Layer 11 of a small transformer language model trained on English Wikipedia (14 layers, counted from 0, width 96).
A neuron's activation on a vector x is GELU(weights . x + bias), where the dot is the dot product.

Input weights of the MLP neurons that the questions are about. A number n stands for n times 0.0047.
n6 (bias -0.028): 9 -12 13 5 35 36 37 -16 -32 -37 -3 13 18 61 10 0 -25 -33 27 43 -15 30 -22 31 6 -5 33 4 -2 7 -1 38 17 -21 12 10 24 23 1 -35 10 -13 -11 -21 18 0 5 8 -6 3 -21 1 1 7 -4 10 -2 -46 -18 8 3 3 -37 -28 14 -39 21 -12 -11 -10 -25 8 -15 24 0 -8 -5 -12 17 0 0 -29 14 -5 -27 -5 11 -14 3 24 -4 -23 7 -8 1 22
n54 (bias -0.057): 4 39 6 -6 1 -14 16 -13 -7 -29 -21 -9 39 2 8 -29 -25 -8 -42 24 -5 -26 30 -53 -22 34 -17 -17 -46 -27 -23 47 -34 7 -7 -37 12 21 -7 -12 20 -36 34 31 11 25 -43 3 -18 -7 10 5 -10 -3 44 34 10 -61 -32 -8 23 10 45 19 -17 -31 50 11 -51 -12 24 -33 -17 -17 -6 26 4 12 42 66 20 -51 -16 19 23 12 -33 48 18 9 31 31 -14 27 -9 -15
n68 (bias -0.079): 7 20 54 -20 14 49 0 -35 0 -35 -10 22 -20 -9 64 74 -55 -8 -1 52 -25 13 14 -28 41 -12 24 -47 49 5 18 -27 14 -4 52 -19 32 -50 36 -31 13 1 11 -79 55 -38 24 -24 -37 -6 -43 35 -54 -17 16 29 24 -8 -6 -10 -67 -17 70 -85 87 -17 -47 -31 76 -19 28 -18 29 -2 21 -5 35 27 -66 -61 39 -2 -6 3 -3 -19 22 60 30 41 -29 9 39 -19 66 -8
n94 (bias -0.030): 15 -8 2 43 3 21 6 6 -6 8 3 -19 -8 -7 0 15 -15 -26 -3 13 -4 -6 7 12 -18 -5 9 -30 5 -19 17 -41 43 8 -18 -20 -1 -5 16 14 -9 -4 -8 69 -9 18 28 22 -16 15 11 -22 -11 -12 6 -30 6 -2 23 1 -5 -10 -12 -2 -12 -23 -1 -6 -4 -23 -10 15 20 2 12 -3 -2 27 -21 9 6 -12 -42 -2 2 -9 31 -5 -13 27 -20 -6 2 -1 16 -15
n173 (bias -0.057): -1 2 -16 31 6 -74 21 -12 2 10 -22 -38 31 32 22 28 -37 -25 38 52 -40 58 -24 -46 -8 66 -2 5 2 -12 19 -14 0 33 37 10 -57 18 14 -48 28 -14 -12 71 12 -40 5 -52 -41 46 70 6 -10 19 15 -13 -49 -40 1 -24 -20 -42 -11 5 44 -11 53 22 -43 -2 45 -37 14 -40 26 12 17 22 1 6 15 -37 26 25 -1 25 -11 -10 -43 -14 -11 -19 11 -17 4 -10
n179 (bias -0.040): 9 -2 1 -2 8 -25 5 -8 -28 -5 -15 70 20 -4 -21 10 32 21 -14 -40 -19 5 9 -3 10 -14 -18 15 1 -12 -3 4 11 4 -11 -1 -20 17 3 -4 12 12 -36 -44 6 -32 7 4 -16 -10 -30 10 26 12 7 10 -6 36 -3 -22 17 -17 -45 28 -20 30 15 -2 8 -6 -45 14 -26 7 29 43 36 -36 -1 -5 12 -15 9 0 -1 0 0 10 -41 65 12 4 -15 -27 50 4
n184 (bias -0.101): 13 -35 10 3 1 57 13 -7 -22 16 -14 21 5 25 35 -14 11 0 -26 6 2 -39 -29 59 20 -5 29 4 -46 13 9 9 -20 -22 0 27 22 1 12 -38 38 14 38 39 -15 -5 17 6 -31 19 -11 8 -33 -25 4 86 -37 -29 18 12 -11 19 23 -36 9 1 49 -45 -39 -24 -8 -9 -24 -31 -19 -9 -1 32 -15 21 5 24 -17 7 -13 -59 -21 40 -34 5 10 0 8 28 11 -19
n187 (bias -0.115): 33 13 -26 26 20 -50 42 11 -25 44 -21 38 14 24 8 -18 9 -17 -3 23 -30 -1 -16 -23 87 -19 -22 -4 20 11 15 -24 -7 1 14 -16 -6 18 55 -11 18 -30 -26 15 14 -42 -56 7 -14 51 15 4 -50 -5 57 14 39 -82 -17 -43 -58 33 20 -42 9 4 41 10 -38 -23 -9 16 -36 -14 43 17 41 25 3 19 4 -2 -88 39 -12 -13 16 9 -42 -6 12 -12 -5 -34 -10 2
n194 (bias -0.068): -6 26 19 -9 19 -4 37 -23 18 3 -9 38 18 41 49 -10 13 22 -22 -9 -24 30 0 13 4 -2 -2 0 -21 13 -10 -11 7 0 46 6 21 -5 -6 -28 -8 30 -5 16 1 14 -36 -20 -55 -8 -43 27 29 -11 4 52 -14 -19 -31 -32 -25 -15 -17 -28 -33 24 10 -6 -16 -13 -43 15 31 13 -4 -5 7 19 4 0 7 -14 -1 9 -27 14 -36 11 -13 -19 26 18 6 16 -29 30
n206 (bias -0.041): 33 22 -12 12 7 -22 -20 5 3 6 19 -1 -6 -22 1 42 -11 -1 31 25 3 -8 -5 -12 -40 -24 18 2 -21 -29 12 8 -1 -8 5 -8 -14 -27 -43 -29 32 -3 -2 6 -6 -5 3 -34 -3 -14 5 17 -7 8 25 -10 -13 1 0 6 -7 -31 1 -4 17 -3 -29 -7 -6 -9 32 -29 25 -7 -11 -9 31 -2 -16 7 10 29 -6 36 -3 -18 5 25 -38 26 27 10 -44 -10 -11 -6
n211 (bias -0.064): -6 27 30 -7 -4 -33 -26 -19 -12 2 -1 0 3 49 5 18 -2 -11 31 2 -35 34 -11 -16 -17 16 -39 -21 -38 20 55 -30 -7 -9 19 -38 -20 7 -26 -26 39 9 42 -25 -6 -8 -43 -9 -4 10 4 33 -36 -18 -33 51 -14 -7 14 -5 25 -4 -40 25 -34 11 18 -7 -3 -12 -2 -15 39 13 5 -2 -8 4 2 35 37 11 24 6 17 -5 -9 24 -18 22 7 -18 -43 -19 48 50
n220 (bias -0.022): -58 -15 7 10 42 -44 -8 -1 -10 9 -9 58 1 57 6 -17 -48 -15 42 -19 -1 8 -55 -17 2 51 38 24 -2 -8 8 -19 -40 35 33 -2 8 17 -27 -24 43 0 -46 -5 30 -4 14 -17 -34 6 27 -9 -27 24 -28 20 23 -26 -8 1 1 -35 -20 28 2 11 42 -37 2 -40 -15 -2 25 -35 -16 9 -25 12 9 18 13 22 12 7 0 -14 -2 8 -39 6 -15 -18 -35 57 10 3
n225 (bias -0.071): 17 -33 -6 -11 -39 19 16 -11 11 20 -7 -13 6 20 30 20 23 -19 -11 -30 2 -18 -11 30 19 -17 40 20 25 0 -18 6 13 21 14 -2 50 -17 48 9 21 -47 6 15 -2 10 -25 -20 13 -12 -14 14 22 -4 -10 47 6 -58 -53 -6 -39 23 27 -25 6 31 3 -8 -46 -27 -28 -10 4 -49 21 -11 6 12 4 19 14 24 -17 28 14 -2 1 -2 -17 -1 13 0 -19 -42 -25 -21
n227 (bias -0.055): -20 -4 -26 5 40 -2 5 -9 5 31 -6 -9 19 -29 20 7 20 -4 1 -6 -25 -9 -19 25 49 -12 2 -32 1 -5 13 -20 -10 -4 1 5 5 7 16 13 38 -88 -30 25 38 -30 -1 11 8 21 59 27 10 -4 -33 -27 -18 -22 6 3 28 -47 -71 1 -19 15 25 1 -24 22 2 -22 8 -18 16 -2 -8 -1 -12 5 -2 -2 21 -12 28 -9 -14 -10 2 15 19 1 13 0 3 -23
n231 (bias -0.053): 11 -5 13 -29 -31 -14 -20 -6 -7 5 -13 -14 -13 18 -13 28 -5 -5 6 -1 -9 -10 -37 33 13 12 -31 50 40 -12 -27 -32 27 1 10 -2 5 -9 -39 -21 -3 -39 6 -23 4 32 -13 -18 -16 18 32 15 5 11 -20 35 20 40 8 -30 -34 -26 9 -18 50 -12 31 -26 -2 -1 -2 -34 48 -10 -7 6 -10 -19 31 16 25 27 16 21 5 -4 0 5 -17 -22 18 -31 -47 -3 68 17
n238 (bias -0.095): 29 -3 6 -42 -3 26 22 -5 1 -13 -14 3 49 14 32 -10 19 -28 38 -17 -4 13 -1 74 15 -23 0 18 48 -28 6 58 42 37 32 -41 17 33 -7 27 10 7 16 -35 -24 28 -29 -39 26 28 -1 -12 -52 -2 -3 -32 -29 -7 -36 -38 -15 -49 -1 -15 21 -33 11 -11 -56 -23 -44 18 12 2 11 10 19 -27 18 26 17 -18 -15 17 -18 -37 5 -10 -3 29 -11 -27 -26 -32 4 -14
n247 (bias -0.031): 14 -6 6 34 -9 19 3 12 3 -11 24 -7 -2 -1 2 -1 7 -4 10 4 -17 -5 20 3 -7 4 40 -26 -3 6 -1 -5 -1 9 0 -6 -12 20 -5 -4 14 -11 18 13 8 -9 -10 -28 6 0 36 6 13 -8 25 -23 0 15 -7 -3 -22 -36 5 9 2 -16 -13 -9 -12 -30 -33 13 3 -2 5 -22 -39 22 -30 -33 13 11 -17 -9 2 -18 28 2 -3 14 14 -2 1 -4 32 -13
n254 (bias -0.055): 7 -44 -2 -3 -6 9 -21 13 12 -11 -11 -3 25 29 -6 -12 -7 -51 1 -11 -5 -3 -9 55 -12 -13 9 19 -18 17 13 22 9 20 12 11 24 -25 -20 -11 -18 -15 30 15 -17 10 -6 -35 3 18 23 -12 -16 16 19 14 14 -8 -1 -13 -33 -25 -18 14 5 -10 29 -28 -5 3 -3 -20 -4 -22 -33 -28 1 -2 -37 33 28 62 0 23 2 -15 24 31 -14 17 9 -39 -22 20 13 -30
n265 (bias -0.026): 65 35 7 45 2 -2 14 -2 5 -37 3 -12 -29 -18 12 -24 4 -24 10 4 1 -24 -46 13 25 17 -4 17 -34 -51 -2 1 -9 9 4 32 51 8 12 -21 13 15 -9 33 -9 -5 -10 42 -43 36 20 25 -26 -24 -45 -4 -29 -31 -22 -22 2 -15 33 4 -20 31 12 -7 -16 -7 19 -3 -15 25 11 8 26 11 -12 4 29 24 -46 18 -10 -10 -13 36 -17 -23 -7 -3 -19 21 -28 2
n288 (bias -0.057): 6 -27 12 7 51 14 56 15 -37 4 -9 16 42 19 34 0 -2 -6 17 33 10 0 -23 57 6 -21 -10 -32 24 39 37 -26 1 35 33 32 -19 23 -22 -2 21 -94 9 -34 0 34 -15 -25 -7 24 19 -39 -43 -8 9 -20 -19 -6 24 -20 2 6 -17 -13 -23 -23 12 11 -34 -41 -11 9 -3 -16 -28 30 -8 -15 6 2 -10 -65 3 3 -77 -45 -69 53 -35 27 10 48 21 26 66 -40
n290 (bias -0.068): 28 26 1 4 -5 0 -13 -2 8 -5 -22 20 11 -11 -17 42 -15 -14 -23 -10 15 10 -5 54 10 39 6 7 -8 4 47 -22 3 51 17 2 -26 -16 4 -25 15 -3 31 -1 50 -42 -4 1 -2 29 -8 16 -4 43 7 8 35 13 9 4 -38 -43 -35 -29 -17 -26 30 -22 2 -18 -3 11 11 23 23 -13 -9 -18 -22 -50 6 22 -41 2 10 -36 3 -1 28 -29 20 -14 -17 11 -20 -13
n303 (bias -0.082): 9 -12 4 -23 0 16 -8 7 5 -37 2 -10 -47 20 8 -29 17 -73 26 -28 -5 17 -16 -2 22 -23 -4 -19 -29 -4 53 18 74 48 -7 8 31 20 -29 2 24 -35 63 -17 -30 -11 -27 -27 -29 34 48 19 -21 -16 24 -11 11 -43 -46 1 -11 -13 -2 5 60 33 10 26 3 2 2 1 -20 -40 28 26 1 -17 -17 9 3 35 -2 17 -11 -19 42 3 -27 13 11 4 -50 1 -14 -39
n314 (bias -0.058): 13 -1 -21 27 -4 -6 -7 11 -17 -26 18 9 18 -5 29 6 -12 -3 29 19 -16 -7 -5 1 2 26 -11 3 16 7 16 -12 -5 35 0 -34 24 -10 24 6 -27 -18 26 12 4 -23 -4 -37 0 4 19 4 -18 23 3 9 -5 -24 -6 4 -9 -18 -4 -22 7 13 19 22 3 -27 -6 -3 -26 -9 -15 -30 -14 31 13 9 -3 -1 -4 13 -13 -2 5 20 -12 4 2 -13 -9 -27 14 -1
n325 (bias -0.009): -13 23 18 -10 27 1 -22 -4 -18 36 -11 -2 -7 -10 -5 -43 6 -15 3 50 -10 -2 9 17 6 15 6 3 -4 -26 -14 17 -21 15 -23 -36 51 73 3 16 26 19 -17 -7 -34 -43 5 10 -28 11 -12 -1 -20 -43 30 7 -30 -30 -20 -10 22 -24 -3 -1 74 -21 -36 16 -41 -34 -1 16 -4 21 -39 23 -30 17 -6 17 9 -5 19 4 -6 -14 16 1 16 46 5 -1 -15 18 18 -18
n328 (bias -0.037): 48 19 11 22 21 7 -13 -7 19 3 -17 21 6 -43 30 46 -28 25 -23 40 -17 38 14 -13 20 -33 -3 -49 10 30 -2 17 14 -11 23 -7 56 40 52 -11 19 -7 3 -25 -33 -9 -40 -36 -17 -26 -21 4 -2 -6 -46 -1 -12 5 -15 4 8 18 11 -27 -3 -16 -6 41 -39 -1 11 -13 11 38 -50 -17 0 3 -3 -19 17 -44 7 31 -3 -56 -29 23 17 31 25 19 -33 -16 33 32
n330 (bias -0.069): 57 83 -12 6 30 45 22 -19 26 -10 -10 -2 4 6 19 3 6 0 23 10 -46 -30 -9 26 -4 -13 -9 -51 -17 51 27 16 12 4 31 -32 25 -7 19 -25 44 -21 12 -44 19 2 -33 -58 -44 -6 -2 38 12 5 26 43 -9 -26 -3 13 -28 -21 43 -28 48 -4 -20 -27 25 -29 48 5 2 35 32 -22 55 6 -24 -19 -9 -36 -10 24 -10 -23 -22 -16 23 -15 14 -8 -8 12 -2 -5
n339 (bias -0.065): 3 -7 -26 2 16 28 55 3 -31 -23 7 32 5 15 18 -2 -4 -6 -14 -3 -11 11 52 -8 8 -24 17 -42 26 0 15 31 26 4 -5 -24 -41 10 1 9 -24 -23 12 1 5 -11 -17 -14 3 21 29 1 -19 11 37 -2 23 17 34 -20 -45 25 -52 -8 -30 1 0 6 -3 7 -3 -21 -13 14 16 11 -22 7 -8 -2 4 16 -23 -12 6 -45 7 -17 -34 35 7 27 -22 -22 -22 6
n354 (bias -0.051): -10 37 -5 -3 -12 2 -19 2 8 4 21 -6 7 7 -11 -8 -19 -3 9 -21 -19 -17 24 26 3 -21 23 -29 8 15 1 3 14 17 13 -13 23 -5 33 6 9 19 -11 25 -6 -15 -14 -33 1 40 6 -9 -5 -3 2 -25 4 3 -25 -21 -9 -26 -9 2 10 -10 -11 14 13 -36 -3 -14 14 14 -1 -19 -4 17 -8 8 16 12 -20 -15 -19 -31 27 -5 9 21 21 -22 12 -5 31 10
n359 (bias -0.037): 11 6 -19 0 8 2 -13 38 -29 -9 5 -13 -6 22 6 8 -9 -14 15 18 -27 4 2 11 -13 -9 22 12 19 -5 -27 -7 18 27 -19 15 14 20 5 -35 13 -33 27 14 32 -19 -1 7 7 -19 28 -5 -16 -17 2 7 20 -2 -4 -8 -45 -25 -3 -12 15 -23 1 -1 1 -15 -10 6 13 5 3 -32 -7 27 7 2 12 12 -13 25 22 -26 12 -12 3 -21 9 -7 -12 -19 8 -12

Each question shows a token from some text and the vector x that enters the MLP there. A number n stands for n times 0.075.

" A": -9 -3 -1 8 -11 7 -11 13 10 3 44 -4 15 6 -19 -10 4 4 -30 -8 32 4 25 0 11 -3 9 -9 12 9 -12 24 -6 5 0 -6 -16 -7 10 6 -10 -11 -19 5 9 -34 3 6 12 -11 -23 -24 20 7 1 -24 8 33 5 12 9 18 -6 6 -39 13 -1 15 0 21 12 4 -21 21 5 -35 -21 -10 -12 13 -10 10 15 -42 4 7 -7 -27 6 -9 -3 -2 17 -27 8 8
Which neuron fires most, and how strongly? n339, at about 1.7

" 201": -19 5 8 -15 -3 0 9 20 12 2 26 -14 -17 -18 -7 -34 41 2 2 -23 13 -1 -16 -8 -18 2 -15 10 -13 12 -17 15 -2 -8 8 -1 -20 -13 -9 20 2 -5 -11 12 -3 5 -11 31 19 4 -2 -20 5 3 -14 -30 -15 21 9 21 16 -4 2 16 7 20 -5 -3 2 -8 -6 -3 -22 27 17 -4 -12 -20 -5 13 -10 -3 14 -7 11 0 17 -6 20 -16 -2 -40 18 7 11 18
Which neuron fires most, and how strongly? n227, at about 0.18

"6": -30 -12 -18 -15 -26 -2 -18 37 4 6 54 -8 -3 -21 -11 -20 17 -1 -19 -15 10 11 -18 -20 -13 19 -12 17 -8 8 -8 11 10 -9 17 14 -8 -7 18 -11 2 0 -8 13 0 7 -9 19 16 -2 -18 -9 -11 22 -15 -32 -2 12 15 -9 7 14 -6 16 -15 2 9 16 8 -4 3 8 -14 10 13 -1 -1 -8 3 22 -3 -4 -5 -12 5 9 -7 -19 20 -11 3 -34 18 16 9 -2
The neuron with the highest activation: n354

" rem": 4 17 9 -4 -9 7 -15 2 -7 -8 24 -34 -21 -11 4 11 0 4 10 -16 10 4 -18 -6 1 4 7 10 -39 -5 9 -7 -11 3 -21 -2 15 -12 -6 32 23 10 -1 -24 -7 13 2 7 -2 -5 2 -19 13 2 -3 23 9 -32 8 0 -6 -24 26 4 33 -1 -11 2 2 3 27 6 -13 15 8 -25 11 -15 10 18 -24 -18 19 7 25 24 -19 -23 5 -17 -34 -4 27 13 -15 17
The two highest activations, in order: n330, n265

" sec": -18 0 5 -3 -24 -18 4 -9 -8 3 32 20 -6 -9 13 -21 9 9 -1 -5 25 -16 0 -4 10 2 -4 20 -1 7 11 -8 -20 -9 -4 -1 8 -7 0 21 -20 0 14 -19 -7 15 -2 -1 29 -28 -7 -34 -16 0 -16 -4 2 -21 3 27 19 15 -7 4 5 12 -11 13 -6 37 -10 22 6 13 -2 -35 2 3 28 12 -58 -16 9 8 13 3 -26 -2 11 8 -9 12 18 -19 20 15
The neuron with the highest activation: n314

"ee": 2 -6 5 -5 -15 -1 17 23 12 10 67 9 -9 -4 9 -2 20 11 0 -20 -14 7 -42 -14 6 -2 0 39 -7 -13 2 42 4 -20 10 14 20 -3 4 2 1 5 -5 -8 -20 14 4 3 -6 -3 -14 -12 7 3 -13 -18 -3 9 -3 5 -8 7 -3 19 0 -4 -21 10 -10 2 3 29 -8 -7 -7 -33 -28 -4 11 10 -15 8 -5 -3 2 -4 -37 2 14 -13 13 -6 -11 6 -7 9
Which neuron fires most, and how strongly? n265, at about 1.1

"|": -15 -11 5 -25 -5 16 -4 65 -6 6 44 -4 -14 4 20 -2 17 -4 -22 3 9 -6 0 -2 -4 -6 -7 4 6 -10 -10 15 9 -2 -20 5 -17 19 3 14 13 10 6 -3 3 8 3 -13 9 -13 -1 -14 3 7 -10 -5 5 -2 -19 16 7 13 10 9 -16 7 4 -15 -11 7 7 1 9 9 2 -9 -10 -32 -3 23 -43 2 -4 -3 -1 31 -20 -9 -7 2 -11 -21 19 -9 -22 0
Which neuron fires most, and how strongly? n225, at about 0.28

"uke": 22 -10 -6 -6 -22 -16 6 16 22 32 68 -8 -7 -15 -12 7 -1 22 6 6 10 -3 -34 -14 -11 6 12 15 -11 -13 1 16 -16 -13 -37 -2 -3 0 -2 9 -10 -8 -2 12 5 5 15 -2 14 -10 -7 5 7 -3 11 -21 28 4 13 21 5 1 16 14 4 -12 -20 -5 -8 20 -5 12 -36 15 -1 -20 -29 -17 2 5 -2 -2 -1 -3 -8 10 -15 -25 5 -13 11 1 18 21 -12 4
The neuron with the highest activation: n247

" W": -6 1 -3 -17 -8 6 -8 14 7 -24 75 -3 -25 -8 -1 -13 9 6 16 3 18 10 6 -1 5 11 -14 -5 -29 2 -6 4 12 8 -9 8 -10 1 -6 1 17 -6 9 12 -6 -29 8 0 -6 -9 -20 -2 2 13 -3 -10 5 8 3 33 1 12 2 14 0 20 -2 29 0 -1 4 36 -25 10 8 -36 -21 -5 -15 -17 -18 -8 11 -15 8 17 11 -25 14 -13 -18 -8 -8 -20 -5 23
The neuron with the highest activation: n303

" |": -11 -16 4 -9 -9 15 -6 73 9 24 46 4 -2 -4 -19 -17 9 -6 -20 2 -1 14 -4 3 -9 3 -3 1 -11 -6 -11 9 -12 11 -28 9 -11 -4 2 -3 -5 3 -2 15 -4 19 1 -7 0 -9 -15 -16 0 3 -13 -20 0 0 -4 -1 17 18 -5 12 -25 6 -4 -6 -6 1 -2 15 -22 5 17 6 -2 1 0 19 -19 -2 -9 16 1 23 -1 -19 -26 4 -7 -4 19 -1 -5 7
The neuron with the highest activation: n94

"s": -15 -23 -18 2 -3 -1 -15 -2 2 15 59 -22 12 1 10 -4 0 10 -10 3 21 31 9 -10 11 -13 -3 -26 -19 -3 -16 15 4 -6 -18 6 3 1 10 -20 -6 -4 1 12 -4 11 1 -5 7 4 -3 -36 -8 1 -1 7 -6 16 1 38 42 14 -17 4 -31 9 30 19 8 10 6 5 3 3 -19 -36 -3 17 10 21 -6 -11 5 -18 6 5 -10 -2 -5 -1 -23 -6 20 -14 -20 4
The three highest activations, in order: n227, n328, n94

".": -38 -1 8 -10 -10 18 12 30 3 -5 19 -23 -5 -1 -9 -2 4 10 2 -4 12 20 -48 -3 4 6 -21 -16 -17 20 1 21 -9 4 -6 3 1 -26 -5 20 -22 7 -4 -8 -2 35 -5 25 16 -7 -8 -39 -5 -2 2 3 11 -7 21 -1 -19 5 -9 10 -11 0 16 5 22 14 12 -2 -24 8 -8 -20 -27 -6 -5 20 -7 -23 3 -2 15 15 5 7 1 -16 7 -20 38 26 -4 0
The neuron with the highest activation: n254

")": -9 3 15 -9 -35 -6 -33 39 13 16 27 -1 -17 -20 -14 -8 7 12 -32 2 34 31 21 10 -8 -3 -14 6 -27 9 16 9 -4 -7 -28 28 0 1 2 0 -5 15 4 -11 17 4 7 4 -23 -6 -23 5 10 1 0 -16 2 6 1 23 8 10 4 15 -10 -4 -9 18 17 7 10 -2 1 21 -2 -29 -12 -22 -29 -8 -15 8 -10 -10 21 -11 -4 -20 15 -16 -1 -7 0 12 -3 -5
Which neuron fires most, and how strongly? n290, at about 1.6

"2": -26 -16 2 -12 4 -13 -34 9 -1 13 16 -21 4 6 -14 -10 13 -4 2 -15 13 25 -16 -13 -5 16 -15 -24 -42 8 9 11 -19 -5 11 10 -10 -4 18 12 17 -1 12 4 -2 -7 -4 26 -4 -14 8 -25 -8 11 -11 -3 2 10 3 22 23 12 -14 -1 -31 -4 28 5 26 1 9 9 -20 5 9 -6 -21 -21 11 31 -18 6 -3 -15 22 23 -9 -23 20 -2 -4 -20 19 18 3 0
The three highest activations, in order: n211, n227, n220

"est": -12 -11 2 1 -31 -11 -12 15 3 22 66 -8 -15 4 24 -15 -9 3 10 -6 8 17 -22 -7 5 10 -35 7 3 -9 -8 13 -5 -11 -13 -8 -4 -2 -5 23 4 10 -24 -16 -21 14 7 -8 27 32 -7 4 -10 1 -19 -30 -15 19 4 -5 -2 16 7 18 -2 6 -5 29 17 6 9 24 -4 17 0 -21 4 -3 -5 36 2 -6 10 -10 -23 -6 -5 -11 8 -5 -19 -1 2 3 -13 13
The neuron with the highest activation: n238

" Korea": -16 20 -17 -24 -31 8 -15 9 22 22 44 -14 -14 -17 -12 -11 -1 30 -16 -19 19 -8 -4 5 -24 7 7 53 -4 -4 2 11 -13 -9 -19 29 -13 -13 -1 16 -6 -2 -9 16 6 -10 10 -1 22 -22 -19 -7 2 4 13 -14 2 10 -2 16 6 10 -1 7 18 -14 -5 14 -4 41 23 -6 -16 11 8 -9 -18 -20 -9 3 5 15 0 -2 4 -13 -28 -20 17 -16 4 -3 -6 21 -7 1
The two highest activations, in order: n206, n290

" Class": -20 -13 -13 0 -6 -32 -18 12 0 6 46 -11 15 -1 -18 9 19 11 1 18 39 0 24 -6 -11 22 -20 13 10 4 -5 -14 -19 13 -24 -8 -13 -19 -13 23 -16 -3 -3 23 -11 10 0 -3 1 19 0 -9 8 -6 -35 -6 1 5 1 12 27 -2 14 0 4 0 -10 28 -4 -2 -13 10 -5 22 5 -18 -31 17 -10 14 -15 -12 12 1 -20 7 -20 5 0 9 -30 1 17 24 -1 7
The three highest activations, in order: n314, n94, n325

"ver": -50 6 0 -31 -3 -15 -11 5 -19 51 8 -19 12 -26 -2 10 1 19 -5 -7 20 -1 -7 -4 -12 -7 -16 0 -4 13 -13 5 -6 -7 -6 16 2 1 -1 37 12 8 11 -1 -13 11 5 6 32 2 -8 13 5 9 -12 -26 -9 24 -4 0 9 11 1 -2 -4 14 -10 -8 17 -6 0 17 -10 -7 -5 -1 -29 -9 8 37 -20 13 14 -8 6 -30 8 -27 15 -10 -10 18 13 7 -16 15
Which neuron fires most, and how strongly? n227, at about 0.36

",": -6 -10 8 -5 -4 3 -12 57 -13 18 19 4 -21 3 -19 9 3 4 -3 -2 14 15 -14 -7 -3 -6 1 17 -17 -4 -5 9 -4 -4 -4 14 2 -1 -6 -6 -6 8 6 -11 -11 3 23 12 24 -13 -21 -13 13 11 -2 6 9 -5 -8 -2 2 -11 11 3 -10 4 -10 4 18 2 -6 25 2 1 -17 -60 -10 11 -11 2 21 -18 -4 20 23 -6 12 -4 15 3 -16 -12 -8 0 -6 -5
The neuron with the highest activation: n359

"\n": 6 -7 -2 -12 17 -37 -9 50 11 -2 26 -4 8 8 -4 1 -2 -1 -21 6 2 9 1 -7 -9 11 -23 22 -7 5 0 5 -4 19 -8 -2 4 -20 -5 -16 25 -3 18 4 10 3 4 -6 7 -8 7 4 -2 1 -7 -12 8 -1 -5 18 -9 -10 -3 13 8 0 11 14 -6 -14 -5 15 -15 -1 0 -60 -13 2 6 4 -38 6 27 10 12 7 -22 -12 -5 -17 -17 -9 12 0 2 14
The three highest activations, in order: n359, n173, n314

"w": 11 -9 12 -19 7 -13 -23 -10 21 -21 49 -8 -18 1 2 -3 19 -10 20 -9 15 27 -20 -3 18 -5 -16 9 -37 -13 -6 17 10 3 16 8 2 -10 4 -8 28 25 -9 -3 -9 -3 12 4 19 2 -6 9 -19 -5 -2 -6 19 -4 2 11 10 4 -3 18 17 7 -9 33 -13 0 -3 19 -15 13 3 -31 -6 -33 0 21 -33 -9 12 -5 9 7 1 0 6 -8 -36 -18 6 -23 1 6
The neuron with the highest activation: n303

" 194": -15 -13 -3 -12 -1 -6 15 12 12 11 9 30 -3 -33 -27 -38 22 12 -18 -17 24 -6 -1 -8 -9 12 -14 21 -14 12 -4 13 -15 -10 15 6 -33 -19 1 -9 -5 -4 7 12 3 8 -3 17 34 -20 6 -23 -4 -3 -4 -22 5 4 20 12 -2 12 -3 14 17 9 0 13 9 8 -5 -10 -27 25 6 -7 -16 -13 0 28 -18 -23 15 1 2 2 11 -9 19 -11 16 -26 9 1 25 -3
The neuron with the highest activation: n179

" 17": -20 -1 3 11 -4 1 -9 25 -3 7 39 -8 -9 -13 -9 -30 8 1 3 -14 9 9 -7 -20 -7 1 -36 18 4 14 -17 14 3 3 26 -4 -22 -12 -2 26 -8 5 -11 6 7 8 4 21 13 -5 -12 -34 -10 -3 -16 -21 -10 -17 17 7 -2 17 -6 6 -10 20 6 28 1 -1 -11 5 -42 24 20 8 8 -10 8 26 -17 -12 -4 -1 1 13 15 -11 -5 -3 9 -28 31 -4 -14 24
The neuron with the highest activation: n187

" I": 5 -7 11 -15 -10 -15 -25 2 5 3 60 6 13 4 -8 4 -8 20 -23 1 49 13 20 6 -2 0 21 -8 -29 -1 13 22 -11 -12 -25 4 -16 -13 -7 12 -17 7 -5 -5 1 -14 1 -10 13 -26 -28 -4 7 -2 12 -15 15 22 9 37 9 9 12 12 -20 5 2 3 9 12 5 6 -20 8 10 -48 -11 -8 -1 -15 8 15 -6 -24 10 -3 -3 -15 12 -18 3 2 -4 1 -4 13
The two highest activations, in order: n290, n247

" During": 8 7 -27 -31 3 12 -1 31 16 18 36 6 16 5 -25 -17 6 18 -13 -17 14 3 9 -4 -11 25 -10 0 -4 -5 -7 14 -2 -17 2 -9 -9 -4 -14 -19 1 -4 10 5 -6 -9 16 8 11 4 -23 -7 26 -6 3 1 11 -13 14 -7 -1 3 -8 -14 3 17 -24 3 -3 1 -10 7 9 15 4 -31 -11 -8 20 3 -8 -25 26 7 16 42 -30 -8 -7 10 18 4 -7 -18 -12 -3
The neuron with the highest activation: n194

"G": -14 5 2 -4 -21 -5 -2 8 5 -14 48 -17 -4 -10 -18 -12 21 -7 -13 8 3 32 -17 -3 -30 19 -15 6 -15 12 7 6 0 3 -26 6 -9 3 -8 28 -12 8 3 0 19 32 14 7 30 -19 -7 14 1 4 -7 -5 26 37 4 0 -4 -2 2 19 -13 -7 -8 2 11 -3 8 10 17 7 8 -32 -30 -18 -13 -6 -1 -3 -2 -45 19 10 -26 -13 8 1 -18 -9 -15 21 1 0
The three highest activations, in order: n247, n290, n211

" time": -12 -1 -24 -16 -21 9 4 23 24 17 50 -10 -10 3 8 -12 -16 19 -5 -8 1 6 -3 -7 -15 10 -3 5 -26 10 -7 0 12 -10 -2 6 -8 -8 -9 13 -6 3 -8 12 -8 4 12 -2 29 20 -37 18 -2 -18 3 3 11 -14 1 -1 -4 9 3 1 -20 15 -15 -7 -3 -2 -3 30 -4 16 -4 -30 -6 -17 1 5 21 -24 10 34 8 8 -15 14 25 3 -12 -9 -29 12 -19 23
The two highest activations, in order: n194, n211

"E": -14 -8 -17 12 -25 3 -28 7 3 10 40 -5 13 -6 -18 -5 19 -2 -4 0 12 30 -5 -1 -4 15 -7 18 -20 9 26 4 2 10 -17 15 0 -13 9 14 -17 13 4 11 7 0 6 15 -6 -14 -1 1 8 6 -12 -5 19 53 -2 17 14 4 -4 4 -20 -4 17 -1 15 14 6 15 6 -3 -11 -36 -12 -17 -1 0 -5 -7 -3 -37 27 3 -41 -19 -9 -9 -10 -14 -2 10 -32 -17
The neuron with the highest activation: n290

" the": -8 -9 -2 -9 1 -6 4 62 29 27 38 2 2 3 -4 1 -4 -16 -16 -2 16 -11 -3 -12 3 5 -6 12 -8 -10 5 7 1 7 0 10 -5 4 -5 7 5 6 -18 10 -14 -4 -25 -16 22 -10 8 -24 -5 16 -13 0 3 0 -3 2 12 5 1 -17 1 10 -14 7 7 14 3 14 -6 3 -1 -49 -3 -37 5 -7 -13 -2 9 -13 12 -8 -3 7 5 0 1 -15 4 7 -8 15
The two highest activations, in order: n254, n354